Layer 4 of a small transformer language model trained on English Wikipedia (9 layers, counted from 0, width 128).
A neuron adds its activation times its output weights to the MLP's output. To switch it off is to set its activation to zero at one token and run the rest of the model.
A neuron's activation on a vector x is GELU(gate . x) times (in . x), where the dot is the dot product.

Input weights of the MLP neurons that the questions are about. A number n stands for n times 0.01.
n159 gate: 2 4 17 -30 -13 10 -48 64 38 -9 -34 37 -30 -27 0 26 -5 -25 -3 22 6 32 -40 2 25 30 -22 6 -45 38 -1 39 -7 20 13 -15 -18 -6 -56 9 9 23 -59 -75 37 22 64 9 5 31 60 -12 -26 -22 -15 22 -26 -35 -27 5 11 13 -46 47 -21 2 5 -17 3 34 -32 -27 -3 -11 -75 25 19 12 18 -35 58 -29 75 -11 22 -20 1 7 -6 -10 8 5 -46 -31 -13 -23 1 37 12 -32 8 1 39 -14 -43 -22 6 -62 -2 38 40 -46 -29 -38 -17 29 44 -76 -27 -22 37 33 20 -11 -47 -32 0 -28
n245 gate: -24 -13 10 -71 -49 7 -35 -64 -2 -12 -9 -7 -52 -50 18 -27 43 -43 1 -36 -1 -36 -1 -19 19 2 16 -7 -3 19 -27 43 -9 -40 -2 -30 -34 16 -39 27 -13 -22 12 -52 -13 3 -47 17 -1 23 12 11 -14 -51 -18 69 60 -2 38 -14 -11 -2 -18 -7 23 3 25 -46 4 47 -8 -34 -23 40 -8 -20 16 25 34 -29 -15 -29 -15 17 -48 8 9 -25 -2 -32 13 -13 8 8 42 -3 5 -26 -16 20 1 -16 -22 -58 -28 -17 6 -4 -24 -9 20 -31 -17 1 -41 -4 25 4 -19 -10 2 2 -19 15 1 -1 -35 26
n296 gate: -12 -10 1 -35 64 4 0 7 -10 -10 -14 53 0 -58 -43 -26 18 19 9 -38 -23 -34 -4 -3 -55 -44 3 -41 -43 -7 16 -6 3 32 41 18 33 -9 26 -1 -44 -24 -6 14 3 -17 9 56 -14 -46 67 -11 11 41 60 -27 10 -1 30 -65 40 32 -3 -6 -15 38 -5 -46 -24 34 30 -6 -37 32 -15 -8 35 6 -17 -3 -56 -25 -9 30 -29 -24 -2 -1 18 -24 -4 -45 -53 -41 43 -5 6 -37 -38 18 -33 8 -8 -15 -1 19 -36 -6 24 13 16 -48 48 -75 30 -40 -7 -22 35 -1 23 -38 19 8 0 -51 -80 -20
n466 gate: -39 -7 39 16 -48 8 8 -17 2 30 33 8 21 40 11 -23 -8 24 -46 34 22 -17 -11 -9 19 -12 -32 -7 -51 23 -19 -29 -38 7 -12 49 -9 49 19 63 28 36 -9 27 -23 10 -27 -10 -40 -28 16 24 -20 5 -2 23 33 14 -2 6 26 66 30 33 23 4 -32 5 -15 -39 37 -23 47 -54 3 -42 14 -28 -18 13 84 -12 18 30 -68 24 -1 16 -36 -4 -26 45 24 -23 -3 27 2 28 -46 -10 -5 44 1 6 55 24 22 -27 -47 12 -24 -8 4 -52 -12 -16 15 -37 11 -30 -61 -12 -61 21 -19 13 -25 12
n541 gate: -8 13 13 -47 -46 20 -13 -24 15 -55 -41 35 -1 41 -34 -11 23 -15 7 -1 -11 21 1 -26 17 30 -9 -7 -6 19 20 -40 -4 3 -21 -1 -21 16 17 48 2 -68 5 -17 -55 9 -17 -4 35 -41 -54 31 70 26 -22 9 2 27 9 24 -59 -24 32 21 17 41 8 -4 -19 -4 55 31 0 8 39 32 38 -31 -20 14 -43 -6 -7 -49 20 35 0 -12 -9 -31 17 31 -12 -3 -39 16 -21 39 32 50 -4 -72 36 -37 7 -9 -7 17 -28 5 30 -19 -27 -14 25 2 44 -13 -4 6 6 -47 36 23 -45 -61 15 22
n159 in: -35 -34 -7 27 36 -13 64 -22 -8 18 -55 -41 24 -11 27 11 -16 15 -16 -51 -28 -60 -20 72 -4 -26 -20 49 -65 25 -15 -20 22 3 30 -12 35 39 -28 22 1 -7 9 -8 -15 26 -9 -17 -34 -35 -23 9 -14 17 -14 6 -14 25 -37 -68 -29 -5 43 32 96 12 22 -12 6 25 25 6 42 -31 8 -66 -6 -23 -9 -34 3 -7 -83 22 -12 22 34 1 17 -56 -12 -36 44 29 -12 30 -4 8 10 18 14 -2 7 76 48 16 2 57 59 -56 2 18 -56 -2 -21 -48 -18 -62 -56 -20 5 -51 17 24 -36 -32 14 42
n245 in: 30 -53 -16 11 53 1 -19 46 -45 13 -23 -6 74 3 15 -11 -49 32 28 -7 31 -21 -32 25 34 -11 -2 5 7 37 20 30 40 14 24 42 -31 -34 32 -68 19 40 -12 -21 -15 11 31 -4 -8 -25 -3 -3 5 28 24 6 8 -20 2 15 31 -18 -1 5 -27 11 14 25 -3 -35 51 25 -22 -24 29 -4 20 -19 -47 11 2 8 31 12 58 -1 -40 -29 -14 42 14 -3 -1 -8 -56 -23 44 19 -47 -18 12 6 57 -19 5 -15 -35 -47 -14 -20 -25 30 -20 35 37 36 -34 -3 -28 39 -64 10 36 -33 -35 15 9 -22
n296 in: -32 46 4 14 -20 -5 -14 -25 36 25 -47 -21 37 25 51 7 -4 -18 -21 -18 40 -12 2 46 35 29 -10 60 61 57 21 -6 -7 -4 -25 -13 -29 74 -12 29 2 32 -3 21 -37 35 40 2 -10 19 -23 -13 -22 25 -36 4 -34 4 -19 55 -36 51 -1 -15 44 -41 -18 49 -13 -13 -39 -8 56 -46 -27 3 -3 -2 0 28 -6 -29 -22 -32 38 37 31 10 -3 -10 7 40 16 39 -96 68 17 1 31 -19 13 7 57 6 26 0 -28 -40 -5 -19 -27 -9 24 90 7 7 17 -13 -2 -12 17 -15 -24 52 38 38 60 32
n466 in: 18 60 -44 3 1 41 -39 39 -29 49 -6 17 -27 -33 21 -2 34 -16 22 -13 8 -21 -3 -46 -25 5 -24 15 -15 -3 -55 -31 25 -7 20 -31 16 -66 -2 -19 43 -50 46 41 10 -12 32 43 38 14 56 38 25 24 36 -11 15 -1 -20 -34 5 17 -40 8 10 -2 13 49 47 -5 -5 -11 -49 -3 -8 60 -20 47 -6 29 -2 -76 20 44 7 31 -38 -45 4 63 7 -25 13 -27 -1 -54 2 42 -76 29 82 -28 54 -18 42 -35 8 -50 31 -37 82 7 -33 -28 5 10 -18 -8 -19 -58 -58 12 70 14 -19 34 -1 -32
n541 in: -3 25 -61 -56 45 -26 -55 -6 7 25 -1 7 32 -27 13 -7 -60 45 4 45 -18 30 8 41 16 -22 26 -40 11 -12 8 66 73 45 -23 25 -52 -59 21 -13 62 -22 18 3 -16 -8 10 19 11 -29 -7 14 11 51 -3 14 -23 18 -21 -34 10 24 -66 -3 0 -12 1 -3 0 33 -28 -84 -68 -21 9 -15 47 2 -33 0 4 10 -8 61 1 -21 11 -5 27 -20 -33 28 -6 17 74 -6 17 13 59 24 -11 67 -39 -38 13 0 -20 -23 28 -15 -4 -27 64 22 53 -33 47 -10 -57 42 -21 -13 -16 -28 29 40 -18 7

Output weights of the MLP neurons that the questions are about. A number n stands for n times 0.0038.
n159: 10 -25 34 23 -9 -3 33 -20 -15 -20 -10 10 26 35 15 -2 36 17 61 -84 40 -3 19 -48 -35 -4 32 29 23 -75 -7 -6 -11 -53 2 37 8 -3 -34 21 5 10 13 -4 -10 26 -12 -62 -31 -27 -41 35 -11 8 19 -12 -19 -26 10 6 -27 19 70 -22 -12 -7 6 -9 21 18 18 -10 -5 58 -9 29 18 39 27 0 23 30 -29 -53 20 -7 14 10 -5 31 -76 7 40 -24 -31 -17 -23 -30 15 -4 6 -43 -14 -21 14 -33 22 15 -15 -12 -54 42 -20 -19 35 0 -66 35 15 3 7 -17 2 17 10 25 -23 -2
n245: -16 -52 -15 2 7 31 30 -8 58 -10 -12 -1 13 3 -22 38 1 3 -43 9 -27 2 -31 29 0 -55 22 47 7 -1 -14 -48 -22 16 -4 1 -11 -46 -19 -6 -61 -1 -14 7 52 5 -22 49 -41 -18 -35 -1 -5 2 -37 -29 13 10 4 -4 -26 2 21 47 20 -2 8 -19 15 -35 33 -12 25 47 -50 21 -27 2 -16 -19 -18 34 -26 -1 -23 -19 -9 -32 0 -27 -16 10 -31 -8 -41 15 -14 -12 0 38 -4 -39 -50 5 -54 -32 -24 10 -13 9 5 -14 33 -36 -35 -21 12 23 31 -38 12 6 25 -11 13 -34 8 -5
n296: -18 1 22 -26 -37 4 -10 -28 8 -22 41 -20 -9 -30 14 -8 -46 -50 55 -16 -38 -3 -24 -7 36 -1 -38 -19 -12 21 10 -4 -6 -12 24 -3 15 -21 6 13 -6 -62 53 20 -18 0 -11 42 31 13 -30 35 -6 1 -34 -2 35 3 43 50 25 -20 6 -7 23 13 10 -5 -52 -17 12 5 -17 5 -7 12 67 5 -25 9 8 4 10 -13 -37 15 -66 35 14 51 -15 -17 41 32 2 -5 -2 10 -7 -37 -22 9 10 -16 23 27 2 41 -24 -8 9 -17 -40 -57 -35 -15 2 -37 61 32 2 25 20 25 15 4 44 24
n466: -35 -20 -7 -35 -40 17 8 -47 13 -1 33 21 13 46 11 3 -27 47 -6 22 17 8 13 -15 50 34 9 18 39 2 22 15 -7 6 -11 -14 -14 0 11 44 24 10 -37 -18 37 -9 -23 -3 -15 -20 -58 18 -17 6 -49 1 62 23 -28 -7 21 17 23 8 20 -18 5 12 -57 4 28 13 41 -14 45 -46 26 -43 -2 -20 -34 14 -29 -15 2 -51 -15 95 -20 -76 -45 45 -7 -16 16 18 -13 17 -4 14 -32 18 -54 -16 13 -30 -28 22 -13 7 -37 -19 48 9 16 5 30 -28 -37 -32 49 -48 -18 -31 31 -5 -37 -8
n541: 37 27 4 46 12 36 -5 -2 -7 57 28 -10 -46 -7 -8 20 14 7 -8 -14 36 44 -34 -13 2 20 51 -29 -9 38 -14 -1 -9 -10 -16 8 36 8 -21 56 1 11 -13 -26 -5 25 35 28 13 -30 14 -6 -10 -4 26 -24 -34 43 38 13 -15 25 -68 13 3 1 49 7 3 -12 40 8 -26 -5 -33 2 30 -17 -21 11 10 -19 58 -18 13 43 -25 -30 36 44 15 -28 4 -35 67 -16 -28 22 -5 16 -13 25 7 -3 30 -16 34 -31 4 23 12 -42 12 13 -18 -39 7 28 9 30 -76 -9 56 -25 35 -18 0 31

Each question names a token from some text and the token that comes next. It shows the vector x that enters the MLP there. A number n stands for n times 0.034.

Then comes g, the gradient of the next token's log-probability with respect to the MLP's output, scaled to length 1. A neuron's effect is roughly proportional to its activation times (output weights . g). A number n stands for n times 0.004.

" but", then " the"
x: 41 1 30 9 0 26 8 38 -29 12 -7 33 24 4 -9 0 2 10 -7 21 25 -18 -8 -25 0 17 -6 8 14 -3 29 47 32 -17 -28 3 11 -43 -11 -11 0 -29 -24 -3 42 3 -25 2 -2 -27 25 10 -39 3 -24 15 -14 3 31 -3 -23 47 -24 7 -27 -9 3 2 -36 -10 0 50 30 -25 12 34 22 -12 -32 -13 7 -28 14 -4 16 29 -4 5 39 -36 14 -23 14 40 6 -16 -34 -31 10 -20 -16 22 24 -34 45 -23 1 -2 -23 27 19 -49 17 -12 6 29 13 9 -35 -23 -8 -17 5 5 13 -12 -3 -38
g: 24 1 10 -58 11 -12 -28 34 -42 13 10 -22 10 15 11 -7 -6 -30 44 31 36 -2 -30 -32 4 1 -10 9 -3 30 11 -24 3 23 22 26 13 -10 19 -27 14 -17 23 -28 -1 -3 -9 -12 30 -2 -38 -18 4 23 11 -6 -3 21 8 60 15 7 -13 -1 46 23 28 -10 9 -34 -12 20 -27 8 43 35 32 -3 8 -24 7 -9 29 -2 11 13 28 -5 -1 3 16 -20 0 -19 30 -24 30 2 -2 -40 -36 -23 -8 45 -21 45 15 16 22 8 0 -7 -28 -13 -47 7 -26 15 9 9 8 1 -32 -4 -12 20 -1 15
Switching off which neuron hurts the next token most? n159

" John", then " F"
x: 24 35 -3 25 40 21 23 37 -15 23 16 16 25 3 5 -22 6 -34 -14 15 -10 -5 9 -35 2 18 2 -7 25 -25 -15 13 13 5 -39 27 -63 -7 -3 -14 -11 19 -46 -39 43 -29 7 -46 -5 2 43 -15 -25 29 16 12 32 19 19 -25 -13 1 34 -31 -31 10 37 -4 -1 25 41 22 18 1 4 12 0 12 11 27 3 4 19 13 -10 27 -43 18 13 -11 1 -25 -39 2 6 -2 -31 -18 -20 -4 -17 30 -22 1 40 -11 -42 6 1 18 12 3 40 -20 -6 2 -1 39 -16 -22 17 -27 -3 14 2 -27 27 -38
g: -26 28 -2 29 -14 -20 -16 -17 -17 11 -6 23 25 19 38 2 37 10 18 -1 30 56 11 2 15 -13 15 -2 -16 -20 41 4 -15 22 -29 -13 -20 27 -22 -16 -1 15 -11 44 -5 3 2 23 12 -20 29 -3 36 -29 -1 -4 -16 19 5 -19 -22 19 -40 9 9 -21 -11 34 -21 12 -36 33 -8 -29 1 -18 10 -7 -2 20 8 21 32 23 -18 45 -6 35 -7 -9 -29 -10 51 -7 6 -34 -11 -22 -14 33 -32 -6 -23 -6 -8 -22 -19 -58 34 27 12 2 -13 -5 -6 15 -7 -23 -23 39 10 25 8 -45 -9 -13 -13 -11
Switching off which neuron hurts the next token most? n296

".", then "5"
x: -17 21 -2 10 33 11 2 9 -6 17 14 15 11 21 29 -7 10 -24 -10 -26 21 4 -14 -14 -6 45 -38 -15 -2 -18 -18 11 66 17 -2 3 -27 6 -26 4 -3 -25 17 -46 26 -34 -1 -6 -5 -9 3 -17 -50 21 -46 55 -9 -3 27 -13 -49 -13 18 -7 3 -18 7 25 -49 23 21 49 -1 4 -12 4 3 -9 22 -21 15 8 -3 -31 22 7 19 -51 19 -27 4 -1 -3 -17 6 -13 -37 -1 -6 -11 12 17 0 -15 41 -32 42 -23 33 13 -31 -25 10 -31 -6 36 12 -1 -36 -34 53 -9 -1 38 4 3 17 -6
g: -48 -47 12 -12 -21 26 -14 16 -18 -2 6 -13 6 4 -3 6 0 26 16 -77 16 12 45 2 -28 3 -2 -5 6 -19 5 -13 -4 22 65 10 11 -21 34 -2 35 -6 -12 -6 -52 -22 18 16 35 -1 11 1 10 5 -15 5 23 -11 -12 15 13 12 -20 12 8 19 1 3 -60 26 -3 -3 -22 22 -1 -6 22 2 -20 0 33 23 9 8 2 6 -19 23 -10 77 -20 2 -18 -18 3 16 -37 18 1 5 8 7 -31 9 23 13 -9 -15 -36 11 36 17 -20 2 10 -32 -5 15 3 17 6 7 32 31 7 -22 -35 -1
Switching off which neuron hurts the next token most? n159

"|", then " "
x: 63 23 1 26 -12 35 -1 -27 14 16 -4 -21 3 50 1 -18 1 -22 -6 -10 -25 11 32 -36 -6 -3 -7 13 -7 -17 -27 20 21 -19 -3 -16 -8 8 -21 -28 19 -25 47 -11 21 6 -24 -5 -14 32 24 -6 -43 29 -5 64 21 36 32 3 -16 -38 5 -17 -7 -41 -2 15 -20 13 1 2 -3 32 12 9 -11 -23 -8 3 10 -6 8 -19 22 -3 27 -10 27 -10 48 -25 17 7 27 3 -5 -15 6 -29 -10 52 5 4 34 -14 36 -9 23 31 9 -3 6 -21 -15 8 2 16 -32 -20 21 -16 -20 4 -39 -20 9 -29
g: -18 23 2 3 -10 12 28 -6 7 21 11 25 6 -21 -17 18 43 10 8 15 2 27 12 16 25 -6 29 63 -34 38 5 25 21 -5 -13 9 40 -8 -40 -6 9 -19 42 4 -34 -11 18 3 2 -14 -40 -8 -25 -20 16 31 40 9 8 -27 61 -5 14 -47 -8 -10 16 8 -6 -12 0 13 -46 19 25 -19 37 -12 12 -17 -16 -42 -27 7 35 -38 6 11 15 3 33 -28 -4 28 -17 -11 -20 15 26 -40 -31 11 23 7 -9 -3 -2 8 -8 -6 13 -32 6 -5 7 -20 15 -10 3 -30 -14 -17 26 9 24 7 -27 9
Switching off which neuron hurts the next token most? n245

"ement", then " at"
x: 29 30 -25 -2 -2 6 26 12 13 20 17 44 60 22 -17 -28 -22 -13 -1 3 34 -8 1 1 -7 41 -20 24 -3 -12 -7 4 19 17 6 -6 -29 60 -36 29 -3 -16 20 -17 15 5 -44 10 -24 -5 8 -11 19 -9 20 24 11 -23 4 -31 -26 2 -20 -10 -33 -34 -8 -8 -51 31 -27 75 8 -19 27 27 -9 -25 27 -13 11 10 -15 18 -36 33 0 -29 19 -46 45 -35 -12 18 -11 -14 22 -41 -4 -9 12 -13 28 -18 30 6 4 -12 2 -1 9 34 -26 0 3 9 12 -21 30 -35 -3 -13 -30 -1 -6 -16 25 -4
g: 15 -25 -21 -35 -13 63 25 3 22 -37 -14 37 32 4 18 24 9 -20 8 23 -24 -28 10 35 -14 -31 18 -25 -4 9 36 22 -9 -12 -6 -6 9 -21 2 3 20 12 47 -1 -10 8 -23 -20 18 -33 2 -2 -19 28 8 -27 5 14 -15 4 -31 -41 29 22 0 -16 -6 -2 0 2 -23 11 31 -21 33 -24 10 28 11 13 -11 2 -22 15 -50 -6 -9 37 -5 -18 -33 33 -58 -2 23 6 3 24 -8 19 12 -19 -4 19 -5 -33 5 -10 -16 9 33 7 -12 -34 -9 12 52 7 -13 23 -16 11 -16 -9 0 40 -20 -26
Switching off which neuron hurts the next token most? n541

" |", then " 2"
x: 40 10 5 35 28 -2 0 17 -7 32 -2 -3 -4 12 7 -29 5 -35 11 -6 25 -3 -18 -4 3 54 -7 -15 -17 -25 -30 -7 43 0 -14 -27 -25 -8 -30 -2 -5 -4 36 -6 18 -23 6 -29 -12 9 16 -18 -38 4 -51 53 17 35 23 -7 -40 -38 -1 18 -32 -30 2 18 -35 5 21 1 3 8 -22 3 -8 -3 14 7 34 29 18 13 -21 12 62 -41 29 -27 13 -9 23 -9 24 -1 5 -52 -12 -20 8 41 11 1 26 -45 39 6 9 -22 -10 -27 15 -39 4 14 14 -30 -10 -41 34 -11 -12 18 -1 1 5 25
g: -40 -19 6 14 -14 -4 -33 8 23 -28 -43 -2 -13 -8 -4 1 -8 -12 -4 -45 46 -51 -17 -4 35 -16 40 -32 -33 -21 -22 -15 -8 32 17 -3 10 -23 -33 -9 28 2 -9 35 -2 -11 -1 24 10 42 7 -6 -13 13 -3 30 -12 -2 23 -29 39 10 28 -12 18 12 34 -37 2 20 14 -18 -9 -32 30 -32 6 31 -16 -2 20 -32 -14 31 -10 7 4 -22 -32 41 15 -40 11 -31 -24 -19 7 1 -16 -21 2 -17 -2 -12 21 -18 7 -6 -25 32 18 -26 -25 27 12 -20 24 -27 4 -36 -11 13 21 11 -8 3 -5 19
Switching off which neuron hurts the next token most? n245

" service", then " j"
x: 29 29 -42 -11 0 17 27 4 -26 7 43 30 58 -15 -23 -41 -12 -23 9 -6 22 -27 2 -13 4 51 -25 11 24 4 9 21 11 12 3 -1 -20 46 -51 10 6 22 13 -5 2 5 -36 -1 -23 -4 0 -1 -25 -13 -10 20 -3 -22 -8 -35 -51 7 -35 -4 -53 20 5 -9 -15 44 -32 35 35 -11 44 19 -40 9 16 -4 27 -4 -41 44 -34 9 2 -38 23 15 21 -26 -19 3 19 14 -31 -33 -15 26 -18 -1 2 -11 32 9 -11 -15 -2 0 -19 10 -5 -25 2 34 45 9 -6 12 17 3 -11 -2 13 -25 -15 1
g: 17 4 -17 17 9 -6 -32 -25 -29 12 -2 -60 -7 -13 -10 -16 34 -5 38 -1 9 -2 -12 7 16 50 9 5 -8 -17 -13 -2 -8 23 6 4 8 -3 -16 14 -33 0 -16 10 -67 9 11 30 -16 10 16 9 0 -27 -21 0 -38 16 -3 -21 23 24 6 9 -30 21 -2 39 -13 -16 31 -3 -26 5 -20 11 4 7 -17 14 8 -23 23 -7 -7 -4 5 11 8 22 5 9 -6 30 -26 -27 -2 -8 -7 -69 -17 -11 -41 -4 5 30 -28 -21 -23 -43 -12 2 49 18 29 -44 -13 -17 -32 3 -41 -6 -1 27 11 -58 1 -2
Switching off which neuron hurts the next token most? n245

"\n", then "He"
x: 55 14 24 21 -10 35 27 6 -15 28 38 -4 16 -1 9 7 -23 -10 9 21 -1 -45 -9 -9 -4 16 14 -4 20 5 27 18 20 -24 13 -3 -10 -2 -19 -16 8 13 13 20 12 -32 5 2 -6 -13 33 -1 -2 18 30 -9 -24 -9 10 7 -10 -24 3 34 -15 -31 7 24 -47 -32 -21 23 -11 -11 10 30 23 -57 -11 17 15 4 13 -6 18 0 -16 13 -16 -19 -12 -22 30 -39 35 -9 2 -27 13 -5 -12 29 41 1 65 17 26 -26 -22 30 22 1 1 -34 -5 47 -7 20 -34 -8 -23 -11 0 1 -17 -41 4 -28
g: -32 -27 49 -2 -43 30 24 14 28 -27 9 -12 -1 19 -8 35 -3 3 -11 -1 24 -11 36 14 6 18 -34 11 6 -7 8 2 50 -47 -15 -15 -4 -24 -17 22 -26 -13 15 3 27 -12 15 27 -28 -12 -2 28 7 5 19 -8 13 15 -10 -10 -3 -13 -13 -18 5 18 -52 -6 2 -20 -41 -1 -2 -7 -38 -17 13 4 -63 20 -5 -2 -31 1 31 2 -16 43 -7 -7 -28 -10 14 -31 -34 -1 -53 20 0 -7 -5 18 -8 -25 -13 -27 -2 -14 -45 -7 -31 14 36 -2 -7 -16 7 -27 -32 -8 31 -3 -19 42 -15 14 6 15
Switching off which neuron hurts the next token most? n466

"ith", then "a"
x: 4 29 -3 1 14 23 57 11 -10 23 10 0 42 12 -26 -27 -21 19 -11 33 28 2 10 5 -9 20 1 3 3 -17 -1 23 -15 -29 -19 30 -17 12 -17 -11 -25 -5 -14 -31 53 -31 -24 -29 17 15 12 30 -36 36 6 -40 19 13 7 -18 -35 -14 11 13 -14 -9 1 30 -11 30 50 -8 -46 -16 -8 -10 14 -14 35 11 -6 3 21 8 -14 17 7 -30 17 -14 27 -36 -30 9 -32 5 -1 -51 -26 34 -31 1 -53 2 40 16 -29 -16 22 0 19 -19 1 -32 29 10 20 8 -17 -28 31 -29 45 -24 18 11 4 12
g: -16 10 14 -17 36 1 -12 -19 22 16 -7 -20 17 46 5 -18 21 5 7 6 -13 -7 -23 22 -51 -35 -10 36 -23 11 -7 -13 -3 0 23 13 12 -5 -33 -10 12 -19 -21 61 36 -14 30 -13 11 25 39 -2 10 43 32 34 32 15 0 -11 -22 19 -22 16 -1 4 -6 40 -2 -35 7 53 22 10 -8 9 1 13 41 -20 -19 -29 -27 -22 -41 0 -24 -17 8 19 -39 -23 -3 24 28 -18 26 23 -8 23 -13 -12 -24 7 6 -6 -10 -34 11 3 -33 18 25 6 25 6 1 -1 2 -57 0 -9 13 -2 -21 -12 12 17
Switching off which neuron hurts the next token most? n296

" to", then " L"
x: 51 3 15 11 -25 21 8 9 5 35 8 -11 39 -16 12 -25 -19 -52 0 29 24 -14 14 -28 2 22 -26 14 12 -4 18 -13 -4 8 -18 23 13 25 -33 -9 -12 7 -10 35 25 56 4 -22 -20 -24 2 -38 -23 0 -26 10 -64 22 -32 -17 -11 9 -12 -3 -20 6 19 -26 15 14 11 49 1 -17 2 44 -5 -6 7 12 3 -43 4 14 39 13 -12 -5 9 -2 7 -9 7 7 20 23 -26 -31 -42 20 -4 48 7 19 35 3 35 -7 16 27 7 -22 -24 -17 9 25 10 7 -35 -9 13 -47 -15 31 -13 9 24 -11
g: 34 21 7 9 6 2 35 17 17 -8 -25 -32 -7 19 2 -4 17 -41 20 4 -25 -46 -15 10 -1 6 5 -4 3 0 -16 11 24 13 38 34 -1 -15 -32 -20 -5 31 -3 20 -17 -70 -23 -13 -21 25 -10 -19 0 27 15 -5 8 -15 -34 3 2 -3 35 8 -8 -19 1 8 -34 -2 25 29 35 -4 64 -46 -16 -23 1 -16 -16 2 -25 -7 -15 25 16 -20 -9 -2 -10 -32 -11 -21 17 -22 -12 19 -6 -11 -18 -22 -24 8 30 -4 25 42 41 -26 -22 22 11 13 -22 -2 -50 39 15 -5 -1 4 4 21 40 17 26 0
Switching off which neuron hurts the next token most? n159